Layer 7 of a small transformer language model trained on English Wikipedia (11 layers, counted from 0, width 128).
A neuron adds its activation times its output weights to the MLP's output. To switch it off is to set its activation to zero at one token and run the rest of the model.

Output weights of the MLP neurons that the questions are about. A number n stands for (n - 500) times 0.0009.
n90: 438 500 444 487 446 516 437 535 544 559 606 562 363 581 342 555 738 563 468 387 406 534 648 709 487 373 464 649 207 648 303 281 563 446 467 529 332 463 419 594 442 395 611 660 461 524 497 786 721 480 488 654 403 560 535 522 581 499 522 471 443 624 479 313 401 534 608 550 622 344 421 296 681 601 516 377 358 574 365 205 419 660 432 748 485 565 352 452 378 349 481 542 424 304 654 622 560 403 466 596 469 836 664 562 487 386 478 367 569 477 557 372 505 603 593 349 530 434 461 654 424 521 657 493 517 409 525 562
n98: 333 554 572 506 538 441 680 383 400 489 517 544 422 306 552 550 589 518 534 539 604 573 599 702 431 554 516 483 563 523 374 477 516 335 418 402 556 591 384 502 288 360 556 513 566 492 622 575 560 407 797 593 335 393 540 545 519 512 516 418 386 380 575 442 606 593 574 535 556 488 394 690 550 602 444 373 644 385 445 337 459 358 263 556 481 220 475 526 558 463 415 579 505 319 619 533 566 610 435 413 384 692 531 472 739 457 456 368 450 425 613 413 401 582 427 554 498 324 569 608 400 689 434 629 373 564 633 478
n118: 583 420 542 311 585 604 307 407 415 332 606 482 525 329 733 373 599 537 466 368 606 488 201 406 455 434 440 476 367 431 677 666 575 458 395 326 658 457 447 551 509 490 586 243 609 543 639 483 311 614 655 345 506 392 515 651 481 505 573 243 504 689 374 421 452 606 574 625 434 643 509 268 375 419 644 478 432 459 497 643 713 500 499 625 637 640 539 511 605 523 738 473 490 420 663 524 299 408 550 682 475 632 766 304 540 412 425 427 428 563 418 229 547 564 554 525 676 593 449 768 534 431 614 458 509 298 559 282
n196: 419 564 603 648 527 389 545 394 337 506 478 569 532 526 531 497 553 515 451 411 333 499 492 609 597 618 623 471 450 352 570 467 558 331 629 451 487 620 424 533 421 595 518 491 426 575 597 488 502 388 530 464 493 623 494 484 490 697 600 480 607 408 333 397 422 603 528 613 531 619 459 670 553 457 409 615 424 505 360 441 432 449 498 446 560 598 613 566 368 398 566 547 462 416 339 522 498 397 581 534 297 273 238 425 512 580 667 309 699 358 440 500 434 453 400 768 409 428 705 581 446 415 613 591 477 536 603 667
n206: 540 518 529 464 387 512 649 473 483 487 458 581 638 599 681 444 598 674 633 643 409 599 343 539 400 470 385 347 617 634 568 365 412 387 466 550 537 562 446 348 377 449 605 617 356 607 445 443 529 422 459 538 255 471 633 476 741 510 646 340 640 836 445 480 565 460 460 373 601 495 502 540 457 294 287 548 668 299 683 471 741 504 429 582 442 218 562 234 424 653 480 428 526 340 628 683 608 521 508 538 386 509 735 614 503 455 477 533 438 276 580 555 419 516 260 661 500 600 334 410 481 391 583 327 512 669 683 470
n260: 501 668 543 427 522 537 474 485 568 451 372 776 666 378 496 524 490 581 562 488 543 421 337 368 603 442 624 427 388 25 535 326 550 408 425 402 422 508 410 233 585 570 452 522 588 435 453 687 601 645 495 375 581 609 337 518 460 429 485 500 423 552 465 284 423 406 406 497 463 607 546 507 627 714 620 665 298 545 388 492 364 435 473 564 541 696 425 428 596 692 618 483 539 617 531 524 537 450 597 655 530 722 518 486 370 578 497 502 454 426 479 466 632 410 622 684 604 533 684 592 329 444 351 416 507 406 209 514
n277: 516 462 397 434 606 418 605 544 417 267 588 522 443 332 435 571 378 371 514 579 428 633 525 524 522 397 576 489 523 410 514 401 516 421 511 517 570 587 541 466 524 476 359 348 487 455 562 557 415 424 527 464 517 483 509 626 584 593 412 691 461 503 466 601 566 553 450 513 712 438 454 377 496 476 566 409 732 446 521 706 609 401 457 514 448 459 520 456 373 558 452 606 560 421 354 487 592 475 379 481 531 611 579 528 707 495 537 606 249 387 516 607 479 515 469 426 553 489 531 454 665 421 664 546 347 483 344 447
n302: 387 674 342 452 357 566 427 615 648 440 357 650 426 444 421 438 505 462 499 316 520 487 584 349 512 414 580 552 358 679 560 450 351 572 526 616 608 468 460 378 401 511 370 559 365 555 679 536 400 649 363 414 324 527 381 418 391 576 479 333 490 704 486 542 602 474 498 375 575 340 462 459 679 490 544 489 330 506 596 610 634 383 416 483 570 388 569 363 426 631 633 515 588 382 473 529 455 585 468 510 680 486 619 378 599 678 653 554 669 708 499 446 492 515 669 508 166 682 621 461 351 484 299 350 441 527 574 600
n310: 370 682 398 440 384 458 380 648 546 598 540 516 585 435 618 332 518 428 179 427 410 401 674 350 616 498 513 508 664 646 489 417 598 423 804 531 389 428 368 424 510 414 564 253 467 745 507 569 336 203 508 424 385 556 447 745 532 668 451 218 394 525 755 513 337 568 515 395 543 447 566 423 566 432 637 363 494 453 665 470 528 295 541 473 652 305 525 262 669 499 332 795 423 568 467 580 784 537 621 619 294 334 648 543 550 481 701 309 451 540 651 498 344 425 298 611 527 565 703 468 606 701 529 321 383 609 515 717
n312: 586 508 483 478 243 402 481 646 527 431 179 469 540 608 692 448 565 365 364 394 701 471 481 393 525 283 373 469 618 581 543 553 668 671 619 552 148 433 629 546 580 449 207 547 304 806 613 645 413 625 603 618 470 563 440 518 185 496 403 450 752 426 542 487 569 539 578 658 459 331 444 652 231 421 506 358 493 476 778 532 490 412 501 469 546 464 454 576 652 542 483 437 589 547 419 250 584 412 633 500 447 471 441 357 569 579 451 389 372 610 238 584 483 675 461 631 549 370 657 630 550 623 422 471 360 548 529 607
n325: 530 521 656 478 438 464 530 439 265 464 409 532 413 704 530 355 468 704 381 395 525 680 481 551 540 438 437 591 624 462 521 409 493 621 719 490 430 552 587 379 635 608 566 585 321 416 519 387 551 483 492 445 461 321 513 520 334 382 620 618 451 313 377 265 548 403 603 534 426 493 465 671 515 373 461 405 592 311 670 347 517 363 541 318 593 323 584 588 465 482 372 505 430 440 428 581 401 434 526 656 578 557 487 421 526 471 462 573 518 540 467 306 591 576 487 468 456 720 669 551 606 663 490 709 505 534 419 532
n368: 653 576 590 473 717 571 456 627 423 505 658 743 552 565 493 683 530 404 507 449 587 767 316 344 448 207 625 573 482 692 506 596 334 432 411 416 599 626 562 486 481 463 308 621 652 397 283 438 567 384 521 348 532 211 445 368 435 413 185 612 236 545 703 485 373 617 374 734 513 633 737 588 365 691 653 407 503 616 490 482 495 491 683 566 544 542 517 556 422 543 494 370 496 670 269 457 467 429 564 314 400 700 527 506 578 481 291 530 416 464 561 312 593 320 343 549 552 603 456 681 496 550 339 453 454 466 383 364
n406: 418 438 430 432 556 532 546 600 274 451 531 337 554 387 355 389 526 498 440 630 478 472 450 561 420 551 440 455 560 622 544 521 555 514 602 479 558 563 547 560 601 550 420 373 401 389 526 495 681 487 571 516 410 458 371 541 507 502 635 554 368 466 461 482 650 501 335 528 656 543 432 587 576 495 569 475 604 474 486 458 497 487 553 534 632 420 519 585 442 279 364 421 562 536 460 598 694 692 468 396 526 520 470 330 515 611 439 464 682 576 298 518 505 583 682 456 613 305 329 437 454 715 519 445 395 539 541 660
n432: 563 581 440 639 451 595 488 576 574 406 478 252 493 666 612 514 598 693 691 306 399 516 371 466 412 467 383 550 592 476 427 580 392 586 693 318 463 373 514 568 542 690 518 482 552 523 515 477 288 597 311 547 440 448 490 472 570 763 351 409 516 468 489 503 523 416 316 517 345 700 460 537 496 523 742 563 209 349 332 348 579 689 336 645 420 627 371 464 651 423 488 463 561 716 561 475 578 474 507 789 498 485 501 402 574 388 232 481 421 483 609 384 468 560 613 501 623 383 306 476 646 645 569 516 549 380 625 649
n461: 613 570 410 449 520 153 425 718 506 604 372 568 280 547 367 546 364 470 470 566 528 385 587 633 370 540 523 471 394 619 279 313 418 561 337 607 190 499 357 376 478 349 773 512 545 812 465 476 567 391 489 597 493 502 688 336 875 389 325 373 606 323 443 666 523 670 569 142 462 633 650 512 592 231 576 478 495 579 474 543 598 507 326 614 563 614 500 613 515 382 504 614 478 537 536 478 569 687 513 300 318 405 651 447 724 601 612 403 559 368 683 643 306 663 615 365 586 273 460 477 368 571 670 304 638 401 583 804
n482: 472 410 310 772 346 419 387 384 769 765 692 537 531 441 267 671 499 404 623 630 502 578 470 599 579 584 554 380 416 648 477 427 463 460 487 329 673 346 482 448 506 604 258 461 528 656 499 375 582 633 454 430 482 457 522 433 576 486 468 770 433 444 441 503 613 629 485 568 553 384 369 589 473 517 267 521 494 651 280 393 336 305 600 536 508 576 216 552 669 413 472 421 367 630 553 508 588 565 506 613 559 642 460 588 464 542 483 667 373 559 409 525 593 245 651 355 409 541 495 271 701 415 472 352 565 447 628 662

Each question names a token from some text and the token that comes next. It shows the activations a of the neurons there, in the order above. A number n stands for (n - 500) times 0.0045.

Then comes g, the gradient of the next token's log-probability with respect to the MLP's output, scaled to length 1. A neuron's effect is roughly proportional to its activation times (output weights . g). A number n stands for (n - 500) times 0.00076.

" syn", then "the"
a: 500 500 512 500 500 500 500 500 500 627 500 500 500 500 500 500
g: 643 365 764 341 423 464 554 585 490 521 477 491 485 490 377 412 564 546 530 463 502 474 774 420 600 331 397 711 574 535 334 584 620 447 327 776 553 482 593 582 277 351 431 551 279 507 589 486 576 459 638 502 345 556 364 429 403 673 546 418 562 349 270 659 702 513 597 465 298 500 768 547 376 461 332 438 303 664 302 444 614 400 485 639 407 411 530 676 512 476 506 356 490 471 582 485 354 578 574 428 345 512 382 396 474 438 440 484 594 400 417 528 488 503 611 453 548 613 612 619 717 661 559 721 349 641 620 369
Switching off which neuron hurts the next token most? n312

" K", then "ath"
a: 500 680 500 500 500 500 500 500 500 500 500 500 500 500 500 500
g: 672 423 413 399 532 667 700 376 462 752 437 398 555 333 209 522 652 615 621 363 458 537 456 633 419 487 580 627 575 503 158 603 552 384 577 666 728 517 314 601 556 528 455 598 524 639 453 485 386 558 803 530 423 471 481 421 609 553 456 537 407 424 721 663 512 620 636 381 452 422 623 510 453 540 494 463 330 249 382 292 508 634 571 508 378 543 530 452 485 469 467 552 364 537 413 465 462 352 516 209 613 439 650 610 408 484 471 532 497 557 386 587 588 391 649 428 541 608 357 560 517 581 260 623 622 416 343 351
Switching off which neuron hurts the next token most? n98

" 19", then "th"
a: 500 500 500 500 657 500 500 598 500 500 500 500 500 500 500 500
g: 364 576 396 456 733 439 793 527 533 676 539 398 589 308 466 552 569 517 556 584 564 616 671 445 555 322 469 341 599 454 555 632 552 539 369 348 503 548 441 436 653 538 436 547 507 394 416 421 565 595 471 429 485 272 477 584 514 532 583 485 505 271 550 463 414 574 452 441 589 527 567 351 518 519 470 247 400 474 362 658 481 654 403 524 360 312 376 544 647 519 622 476 531 459 648 270 467 266 691 319 728 548 575 283 553 499 662 447 648 588 442 343 703 514 496 759 424 703 576 463 695 312 618 365 260 455 471 513
Which neuron, switched off, raises the next token's probability most? n206

"\n", then "("
a: 500 500 500 759 500 500 500 500 500 500 500 500 500 500 500 500
g: 353 428 571 512 313 495 430 680 621 541 248 365 502 568 410 279 297 413 706 423 416 485 684 524 593 472 492 589 601 476 404 458 493 593 494 282 570 458 646 472 335 522 359 511 469 676 419 481 482 585 484 501 545 358 507 499 383 301 541 472 303 547 499 481 601 595 641 631 455 489 598 786 719 368 439 673 459 577 526 489 706 859 634 549 418 690 626 444 472 594 546 272 594 403 317 573 407 703 719 540 488 303 434 326 514 577 698 489 474 523 496 323 515 544 426 621 393 417 463 365 392 469 590 506 577 492 492 362
Switching off which neuron hurts the next token most? n196

" ra", then "pp"
a: 500 500 500 500 500 500 500 500 500 565 622 500 500 500 500 500
g: 491 534 169 462 477 376 302 413 533 298 440 494 373 497 344 289 436 681 484 435 498 559 680 533 614 509 550 477 379 618 507 594 483 512 420 582 554 612 582 607 286 502 476 635 363 508 575 713 569 523 253 456 492 472 363 487 413 589 420 684 630 297 489 384 433 551 673 588 667 440 454 510 272 574 466 627 601 589 553 306 617 544 497 396 599 626 278 514 484 437 316 425 425 506 395 468 511 373 387 478 551 436 902 511 452 350 531 547 430 293 514 470 602 477 598 414 681 649 607 520 737 622 648 502 599 643 484 671
Which two neurons, each switched off alone, lower its probability most, in order? n325, n312

" elect", then "ro"
a: 500 500 500 500 500 500 500 500 500 500 500 500 500 600 500 532
g: 491 510 317 477 520 476 326 412 610 733 431 593 703 646 322 510 466 306 497 492 466 657 713 304 266 455 406 402 440 509 446 532 703 429 537 588 479 654 566 512 536 419 547 324 641 635 451 568 431 338 249 381 517 327 610 324 644 539 397 349 568 711 674 565 401 415 439 392 464 452 629 598 596 548 416 340 901 547 246 551 698 250 602 635 512 331 564 536 533 671 581 515 470 325 549 547 402 548 626 596 427 646 374 475 547 499 497 534 669 533 447 448 379 400 460 603 523 505 396 518 479 415 561 455 565 513 520 541
Which neuron, switched off, raises the next token's probability most? n432

"pt", then "ion"
a: 500 500 500 500 500 500 500 500 764 500 500 500 500 500 500 500
g: 751 490 731 568 745 332 475 629 525 488 651 564 639 389 356 524 517 372 464 416 342 589 643 501 314 435 337 246 570 581 554 485 420 364 541 421 543 428 486 531 570 633 400 490 823 521 378 430 624 491 501 359 440 382 412 632 520 446 454 425 394 764 573 470 657 746 535 592 685 509 524 638 633 543 604 535 600 567 386 456 391 522 711 456 572 191 451 551 686 538 420 551 476 567 561 474 448 633 327 499 567 546 255 441 484 516 441 579 369 544 623 388 554 439 381 163 340 475 503 318 543 432 408 418 529 427 513 480
Switching off which neuron hurts the next token most? n310

"C", then "40"
a: 500 500 500 500 500 500 500 500 500 500 500 622 729 500 500 500
g: 574 308 392 648 522 546 469 572 515 690 457 427 520 541 442 500 352 464 467 457 692 495 475 260 510 370 586 536 631 426 569 357 470 506 608 428 440 431 608 741 504 603 454 553 584 432 402 536 520 377 431 416 609 599 489 346 529 660 606 704 333 360 579 636 702 435 438 357 492 654 558 408 537 350 554 481 356 642 490 452 640 533 696 597 319 578 602 427 463 365 366 492 341 524 350 604 415 391 437 608 480 234 383 356 401 337 648 726 549 790 623 212 629 325 428 699 641 564 357 420 419 583 557 537 604 447 444 694
Switching off which neuron hurts the next token most? n368

" W", then "ann"
a: 558 500 500 500 500 500 500 500 500 500 500 500 500 500 500 500
g: 543 495 440 500 423 621 448 588 642 452 485 570 554 288 544 396 435 595 467 418 601 276 322 472 400 452 562 549 596 501 332 668 480 512 514 462 573 314 428 317 458 557 367 644 276 383 624 707 529 413 474 404 843 833 465 467 563 416 601 498 380 388 352 426 526 595 387 607 442 704 664 647 468 459 510 568 568 645 570 438 634 408 601 503 582 606 467 443 451 627 393 585 546 569 405 616 475 339 179 164 675 344 623 584 411 491 460 359 449 343 612 609 524 461 533 511 572 534 721 488 414 657 472 586 534 332 423 590
Which neuron, switched off, raises the next token's probability most? n90

" Gold", then "en"
a: 500 500 500 500 500 500 500 722 500 500 500 500 500 500 500 500
g: 394 428 325 603 633 606 513 598 467 592 521 516 652 485 611 318 655 426 254 477 517 483 555 727 610 253 733 621 462 611 597 435 576 508 320 566 571 432 298 553 495 418 589 282 304 609 687 374 663 569 619 454 246 559 531 351 485 564 579 259 519 495 495 701 421 524 690 437 506 553 426 465 536 368 501 465 617 568 353 602 736 490 316 420 672 268 538 566 620 646 434 583 441 354 433 527 548 477 410 489 497 329 578 345 626 397 502 394 639 537 617 523 448 597 371 406 595 552 453 258 412 737 475 351 538 526 469 471
Switching off which neuron hurts the next token most? n302

"ility", then "."
a: 500 500 500 500 500 500 500 500 562 500 500 500 500 500 500 500
g: 481 660 481 463 349 395 639 395 302 398 575 460 455 542 481 597 309 552 579 444 706 383 408 216 502 541 421 544 384 559 445 571 442 724 478 413 446 543 345 802 335 636 436 610 458 532 362 589 640 518 323 541 577 515 539 276 322 506 420 584 600 598 383 438 541 419 422 523 785 445 400 665 571 263 577 536 458 527 292 448 418 372 593 393 693 773 544 723 498 382 587 450 599 353 604 616 541 479 479 592 463 511 581 565 228 434 507 501 355 639 597 557 534 555 675 698 395 667 420 486 615 620 501 400 422 449 380 512
Which neuron, switched off, raises the next token's probability most? n310

" International", then " 202"
a: 500 500 500 500 500 528 500 500 500 500 712 500 729 500 500 500
g: 478 393 556 527 471 344 363 124 607 606 516 488 338 614 575 586 459 462 504 639 697 520 521 481 499 405 467 389 617 394 721 482 515 486 596 322 548 403 764 659 400 440 540 527 454 389 382 581 393 327 345 410 616 515 365 519 335 612 581 820 608 554 437 618 559 314 447 648 547 610 528 646 491 602 592 461 408 417 333 296 486 410 576 659 573 530 660 244 497 508 544 301 491 465 382 573 241 353 513 756 333 536 527 656 451 428 500 477 527 582 625 604 651 606 416 384 526 456 578 495 544 536 389 651 430 688 417 416
Switching off which neuron hurts the next token most? n325

" -", then " N"
a: 500 500 500 500 500 500 858 500 500 500 500 500 700 500 500 500
g: 427 377 521 581 526 415 503 666 369 551 482 685 637 535 481 533 585 452 560 481 521 211 271 445 322 609 497 486 481 584 594 618 584 416 455 329 350 483 390 501 457 714 641 360 391 647 633 399 572 315 467 370 399 379 289 521 738 506 292 546 533 345 714 720 289 467 418 812 425 571 469 456 309 472 578 518 542 637 460 569 521 454 767 467 514 576 546 556 467 396 617 424 401 294 665 447 629 530 611 662 588 369 521 603 622 569 495 307 504 375 421 489 460 662 704 556 606 458 381 604 460 486 461 541 398 452 294 614
Switching off which neuron hurts the next token most? n406

" c", then "hem"
a: 500 500 683 500 531 500 500 500 500 500 500 500 500 500 500 500
g: 787 463 428 452 497 692 471 337 290 522 563 501 482 371 497 439 454 617 610 497 402 396 713 415 469 417 530 674 466 669 308 482 472 330 496 457 523 500 624 233 665 514 695 510 538 710 391 454 676 479 490 424 435 309 293 380 452 492 552 207 484 563 614 728 637 484 403 525 475 468 432 709 324 592 682 630 692 478 660 694 481 395 508 540 541 526 647 521 157 536 523 542 470 418 556 662 281 452 412 547 543 443 681 457 426 335 564 622 509 463 415 409 637 549 463 488 708 493 418 447 432 506 433 459 619 509 364 407
Switching off which neuron hurts the next token most? n118

"us", then "ively"
a: 500 500 500 500 500 500 500 500 934 500 500 500 500 500 500 507
g: 326 485 514 345 498 462 644 429 586 757 813 500 381 197 559 322 595 546 401 440 631 421 350 226 591 253 485 375 639 450 407 423 385 297 598 650 490 400 596 427 466 592 562 459 371 494 555 322 509 421 564 589 471 402 472 421 532 515 455 612 568 397 680 517 605 583 589 748 467 281 621 553 430 541 465 500 439 504 565 354 789 420 464 301 330 398 438 527 439 613 493 480 428 510 314 399 564 454 461 576 724 414 618 562 558 481 592 579 409 731 548 466 609 592 676 534 640 681 598 690 468 516 499 412 559 562 420 382
Switching off which neuron hurts the next token most? n310

" sem", then "ic"
a: 500 500 500 500 500 500 500 500 500 500 500 500 500 631 500 500
g: 465 413 631 418 262 389 354 612 504 422 526 461 369 673 542 609 385 615 712 353 465 488 437 610 590 460 418 464 649 447 397 348 580 463 344 666 347 473 552 576 611 512 458 536 485 568 356 502 546 344 465 605 619 775 466 519 449 508 381 470 634 139 436 564 499 320 400 686 474 622 707 267 429 492 556 543 660 561 229 451 478 719 386 639 341 651 498 530 515 437 553 489 471 383 397 476 537 477 410 320 603 465 755 712 494 552 632 536 472 465 547 391 440 743 397 408 494 488 318 683 431 534 746 604 509 462 503 575
Switching off which neuron hurts the next token most? n432

" group", then " won"
a: 883 500 500 500 500 500 500 500 500 500 500 500 500 500 500 500
g: 342 531 427 489 485 565 676 326 338 450 535 739 658 409 437 409 534 709 441 530 414 564 413 657 521 447 474 788 512 548 644 496 616 279 343 450 362 301 551 455 307 424 485 525 479 738 889 582 432 567 433 574 473 359 483 483 531 429 438 555 470 378 245 421 454 608 763 342 549 361 549 539 548 425 518 411 675 467 537 326 526 577 390 495 563 504 494 460 701 503 614 548 358 488 737 587 490 341 503 465 470 358 428 600 730 402 585 515 603 449 609 531 505 586 417 317 568 545 591 412 359 551 329 539 529 579 649 260
Switching off which neuron hurts the next token most? n90

"c", then "al"
a: 500 500 500 500 500 500 501 500 500 825 500 500 500 500 500 500
g: 551 714 830 578 654 311 402 736 449 503 510 488 481 619 621 716 456 561 559 586 433 606 501 432 505 435 245 646 560 463 468 444 610 615 569 337 312 516 445 376 409 469 444 499 596 631 572 376 401 413 441 499 520 505 487 497 682 477 398 418 659 633 357 635 579 659 257 516 400 501 762 502 555 452 477 579 463 694 391 284 497 457 489 254 458 574 316 399 660 369 418 240 515 422 258 401 540 599 525 418 387 616 616 280 380 551 502 555 524 492 537 430 402 389 483 445 545 400 511 497 517 662 611 450 557 790 497 636
Switching off which neuron hurts the next token most? n312

" Mer", then "ik"
a: 500 500 500 500 500 500 500 500 500 500 795 500 500 500 500 500
g: 465 459 536 460 526 439 347 502 457 552 490 540 454 497 527 413 570 345 618 263 450 553 439 655 627 386 244 413 198 553 592 598 681 607 662 584 394 469 335 409 512 461 495 605 621 598 642 375 362 476 429 695 569 749 466 340 571 492 386 478 670 176 440 663 472 502 483 595 452 521 531 510 607 308 390 687 706 603 412 696 387 391 445 482 596 523 473 615 460 466 546 705 404 467 709 540 489 254 355 576 619 402 418 769 633 470 701 456 619 474 520 464 355 452 488 524 517 661 339 489 408 349 573 447 531 432 629 326
Which neuron, switched off, raises the next token's probability most? n325

" short", then " times"
a: 500 500 500 500 629 604 500 500 500 500 613 500 500 500 500 709
g: 369 593 465 817 469 541 319 496 576 541 708 565 356 281 406 625 309 486 619 706 529 530 378 446 468 297 542 492 690 414 395 644 375 578 631 357 444 321 777 433 462 401 498 563 575 369 561 325 626 668 392 355 639 412 467 614 515 452 341 527 692 470 574 612 615 284 503 631 604 614 533 626 561 736 401 326 522 572 587 702 509 434 617 498 452 415 494 514 280 483 685 434 448 506 651 508 434 551 437 339 527 561 327 504 404 453 596 513 344 538 411 331 457 455 479 474 590 430 540 576 498 358 408 490 598 508 283 743
Switching off which neuron hurts the next token most? n482

"-", then " M"
a: 500 716 500 535 500 500 500 500 500 500 500 500 500 500 500 500
g: 428 640 547 401 697 524 276 609 337 564 445 433 442 407 623 696 466 302 691 474 460 302 360 498 286 784 618 390 225 592 384 520 433 324 547 612 696 763 477 366 658 520 206 373 569 690 549 466 491 619 527 569 689 477 470 287 497 543 521 433 746 607 416 451 411 467 586 646 557 443 584 306 572 447 490 333 483 670 338 683 598 485 553 498 425 656 396 557 660 517 556 488 545 444 574 484 668 350 459 365 571 455 563 348 387 580 527 490 668 429 488 456 493 658 411 436 521 442 428 453 460 466 562 500 424 364 615 492
Which neuron, switched off, raises the next token's probability most? n98

"ist", then "\n"
a: 500 500 500 500 500 500 500 500 500 500 500 500 625 500 500 500
g: 569 657 584 353 440 481 458 641 769 488 667 430 529 725 451 289 346 393 540 529 628 404 457 452 355 430 555 512 510 494 724 534 420 555 611 543 331 375 419 394 578 473 508 433 264 238 349 575 594 434 409 376 607 489 383 589 477 468 408 699 592 495 467 503 614 677 357 438 417 393 322 416 549 573 515 614 535 579 497 476 281 735 419 433 466 357 651 692 434 552 437 484 481 571 540 830 513 319 737 562 545 588 520 521 348 506 399 550 592 439 483 657 485 382 530 694 507 426 215 560 736 549 322 453 461 456 500 657
Switching off which neuron hurts the next token most? n406

"-t", then "ime"
a: 649 500 500 500 971 500 500 500 500 500 685 500 500 500 500 500
g: 373 320 517 374 597 529 648 458 431 438 534 524 441 478 515 482 612 654 609 455 451 519 554 626 514 379 230 440 616 559 558 543 469 512 297 427 425 620 493 536 728 303 675 403 630 534 497 628 780 437 682 531 329 374 527 737 410 705 464 339 454 304 616 544 481 387 600 446 647 463 516 569 406 532 448 362 502 715 504 495 441 390 358 517 381 596 572 388 561 331 357 540 488 483 597 589 506 391 578 664 495 467 581 474 594 416 757 627 302 325 443 538 665 275 313 538 654 552 482 339 610 405 417 716 443 620 542 218
Switching off which neuron hurts the next token most? n206

" Place", then "ment"
a: 500 500 500 500 500 500 500 500 500 500 500 531 500 500 500 500
g: 607 480 660 373 583 554 681 498 398 465 466 466 569 621 670 361 568 266 425 366 484 487 555 703 204 545 557 363 625 442 420 473 643 387 441 557 584 614 269 460 603 461 742 503 618 657 465 624 436 554 699 443 548 656 639 529 305 659 676 233 465 489 620 541 450 427 478 337 555 531 297 298 515 600 742 582 565 507 381 655 524 606 466 603 453 356 490 442 600 276 561 461 432 648 562 356 477 315 333 641 414 431 583 397 541 539 413 425 512 312 545 631 588 516 338 507 534 406 700 247 480 528 485 345 529 535 444 493
Which neuron, switched off, raises the next token's probability most? n368

"du", then "ctor"
a: 500 500 500 500 500 500 500 500 930 500 500 500 500 500 500 500
g: 529 634 486 481 568 636 502 603 366 353 370 402 470 494 502 454 362 411 445 570 624 377 525 625 478 225 327 634 677 518 563 459 482 297 536 439 377 625 591 376 585 570 643 424 560 578 409 540 403 590 434 497 539 300 766 818 472 634 464 668 539 332 559 568 438 636 345 670 540 708 344 532 532 555 483 530 463 272 549 382 407 478 277 304 407 504 498 495 555 506 424 514 389 325 350 660 560 417 547 675 310 451 746 475 368 553 599 566 397 421 607 349 595 561 656 555 452 503 625 253 707 379 484 609 407 626 583 606
Switching off which neuron hurts the next token most? n310

" World", then " 2019"
a: 500 500 500 500 500 500 500 500 500 500 808 500 685 500 500 500
g: 608 547 369 621 489 479 440 355 481 714 541 420 469 496 328 724 342 589 465 426 627 518 513 405 540 516 247 249 642 436 618 464 643 549 683 447 487 493 726 569 487 652 571 419 469 413 586 552 359 650 384 630 517 487 496 562 560 519 745 615 642 378 570 328 337 497 258 456 742 585 507 534 477 590 478 536 397 571 657 360 440 441 490 356 312 473 468 486 483 344 518 584 219 320 303 581 465 498 516 699 630 561 536 650 262 518 317 381 514 602 423 603 675 377 427 520 646 444 586 527 425 628 434 517 516 709 441 287
Switching off which neuron hurts the next token most? n325

"ry", then " ("
a: 500 656 500 500 500 567 500 500 500 500 500 500 744 500 500 500
g: 337 600 587 584 264 418 492 613 658 527 367 273 575 673 396 367 533 539 624 425 594 469 737 414 660 474 27 590 520 504 467 572 445 495 552 335 452 509 497 458 479 453 397 681 476 467 429 681 550 684 428 598 369 545 494 410 427 482 413 390 488 554 466 340 850 494 485 482 554 665 480 670 679 387 530 429 694 532 519 309 495 610 490 413 635 468 571 754 466 359 520 464 649 424 505 609 537 681 307 449 419 454 393 444 387 538 430 343 484 578 566 550 514 515 766 665 391 454 361 559 379 522 558 410 538 501 329 464
Switching off which neuron hurts the next token most? n406

"ranch", then " of"
a: 500 500 500 500 500 500 500 500 500 500 750 500 500 500 500 500
g: 388 509 655 549 564 478 586 547 446 386 563 481 458 437 559 664 575 650 427 575 448 741 456 357 615 685 629 507 423 532 495 458 373 555 479 431 809 437 430 373 456 408 598 323 410 426 547 390 397 471 450 479 545 559 244 601 386 602 705 446 477 529 375 622 553 414 446 857 348 505 516 444 460 320 504 420 465 345 422 540 584 472 444 501 608 567 728 543 621 532 534 664 442 500 509 627 558 342 505 420 525 634 773 603 710 485 509 539 482 511 512 268 386 581 367 223 471 489 667 506 478 485 256 558 433 183 652 278
Switching off which neuron hurts the next token most? n325

" ab", then "ility"
a: 500 500 671 500 500 500 647 500 500 500 500 500 500 500 500 500
g: 447 651 659 637 600 574 622 641 407 383 502 209 289 344 483 612 430 408 762 650 234 543 577 561 421 302 524 595 562 456 484 615 667 301 731 664 412 518 554 479 563 506 761 571 439 371 438 570 282 619 434 573 369 493 583 381 563 540 478 462 436 444 507 510 624 585 444 519 436 383 580 592 374 607 613 484 506 390 577 615 399 474 448 526 402 462 642 459 583 802 507 545 426 455 616 783 559 399 323 416 633 536 302 654 358 517 416 273 494 679 372 533 431 563 439 477 501 305 463 314 546 600 446 438 364 435 478 476
Which neuron, switched off, raises the next token's probability most? n118

" Label:", then " Un"
a: 500 500 500 500 500 500 500 668 500 500 500 500 500 500 500 500
g: 527 400 688 404 460 580 664 681 465 505 472 458 504 377 619 587 469 386 521 681 463 567 555 367 705 323 470 592 659 435 520 595 700 301 519 561 341 412 258 543 488 390 523 529 479 542 593 242 347 475 543 634 494 346 469 571 641 430 416 512 445 573 446 486 464 610 435 331 512 696 771 441 227 468 421 465 386 783 281 289 619 569 568 524 495 479 554 527 503 631 399 586 582 560 467 432 599 547 344 732 491 473 353 326 417 453 585 488 587 347 490 695 507 298 476 546 510 303 780 590 504 500 474 454 312 687 580 532
Which neuron, switched off, raises the next token's probability most? n302

"it", then "p"
a: 500 500 500 500 500 500 500 500 500 500 500 500 500 500 539 500
g: 676 587 623 348 523 695 343 421 602 697 630 412 736 686 271 445 316 499 657 570 631 422 659 305 501 530 567 601 478 471 613 395 531 398 366 288 201 544 445 517 442 481 512 685 546 539 429 289 327 554 349 509 645 318 646 509 535 379 517 445 642 632 432 451 468 536 574 387 481 572 651 465 511 664 446 572 355 557 626 444 411 520 640 459 505 671 620 474 555 436 577 396 506 520 549 366 386 420 671 384 382 321 543 305 501 610 361 524 503 339 218 640 673 589 550 564 538 592 380 550 529 505 469 431 605 289 429 670
Switching off which neuron hurts the next token most? n461

" -", then " Miss"
a: 500 500 500 500 500 500 855 500 500 500 500 500 731 568 500 500
g: 558 472 401 534 401 641 387 296 597 419 670 608 495 629 565 476 569 609 579 466 489 408 478 448 478 250 861 487 262 466 543 390 571 279 463 689 442 398 574 395 335 613 512 483 614 478 678 629 608 365 424 639 488 702 473 277 468 624 483 575 374 456 500 706 597 122 511 433 568 375 651 369 532 629 600 374 536 527 382 558 595 469 535 505 479 709 311 501 410 559 488 527 511 406 423 603 412 611 479 417 617 444 533 485 428 376 488 659 536 525 294 554 395 315 510 301 681 633 503 402 467 442 437 614 436 650 578 731
Switching off which neuron hurts the next token most? n277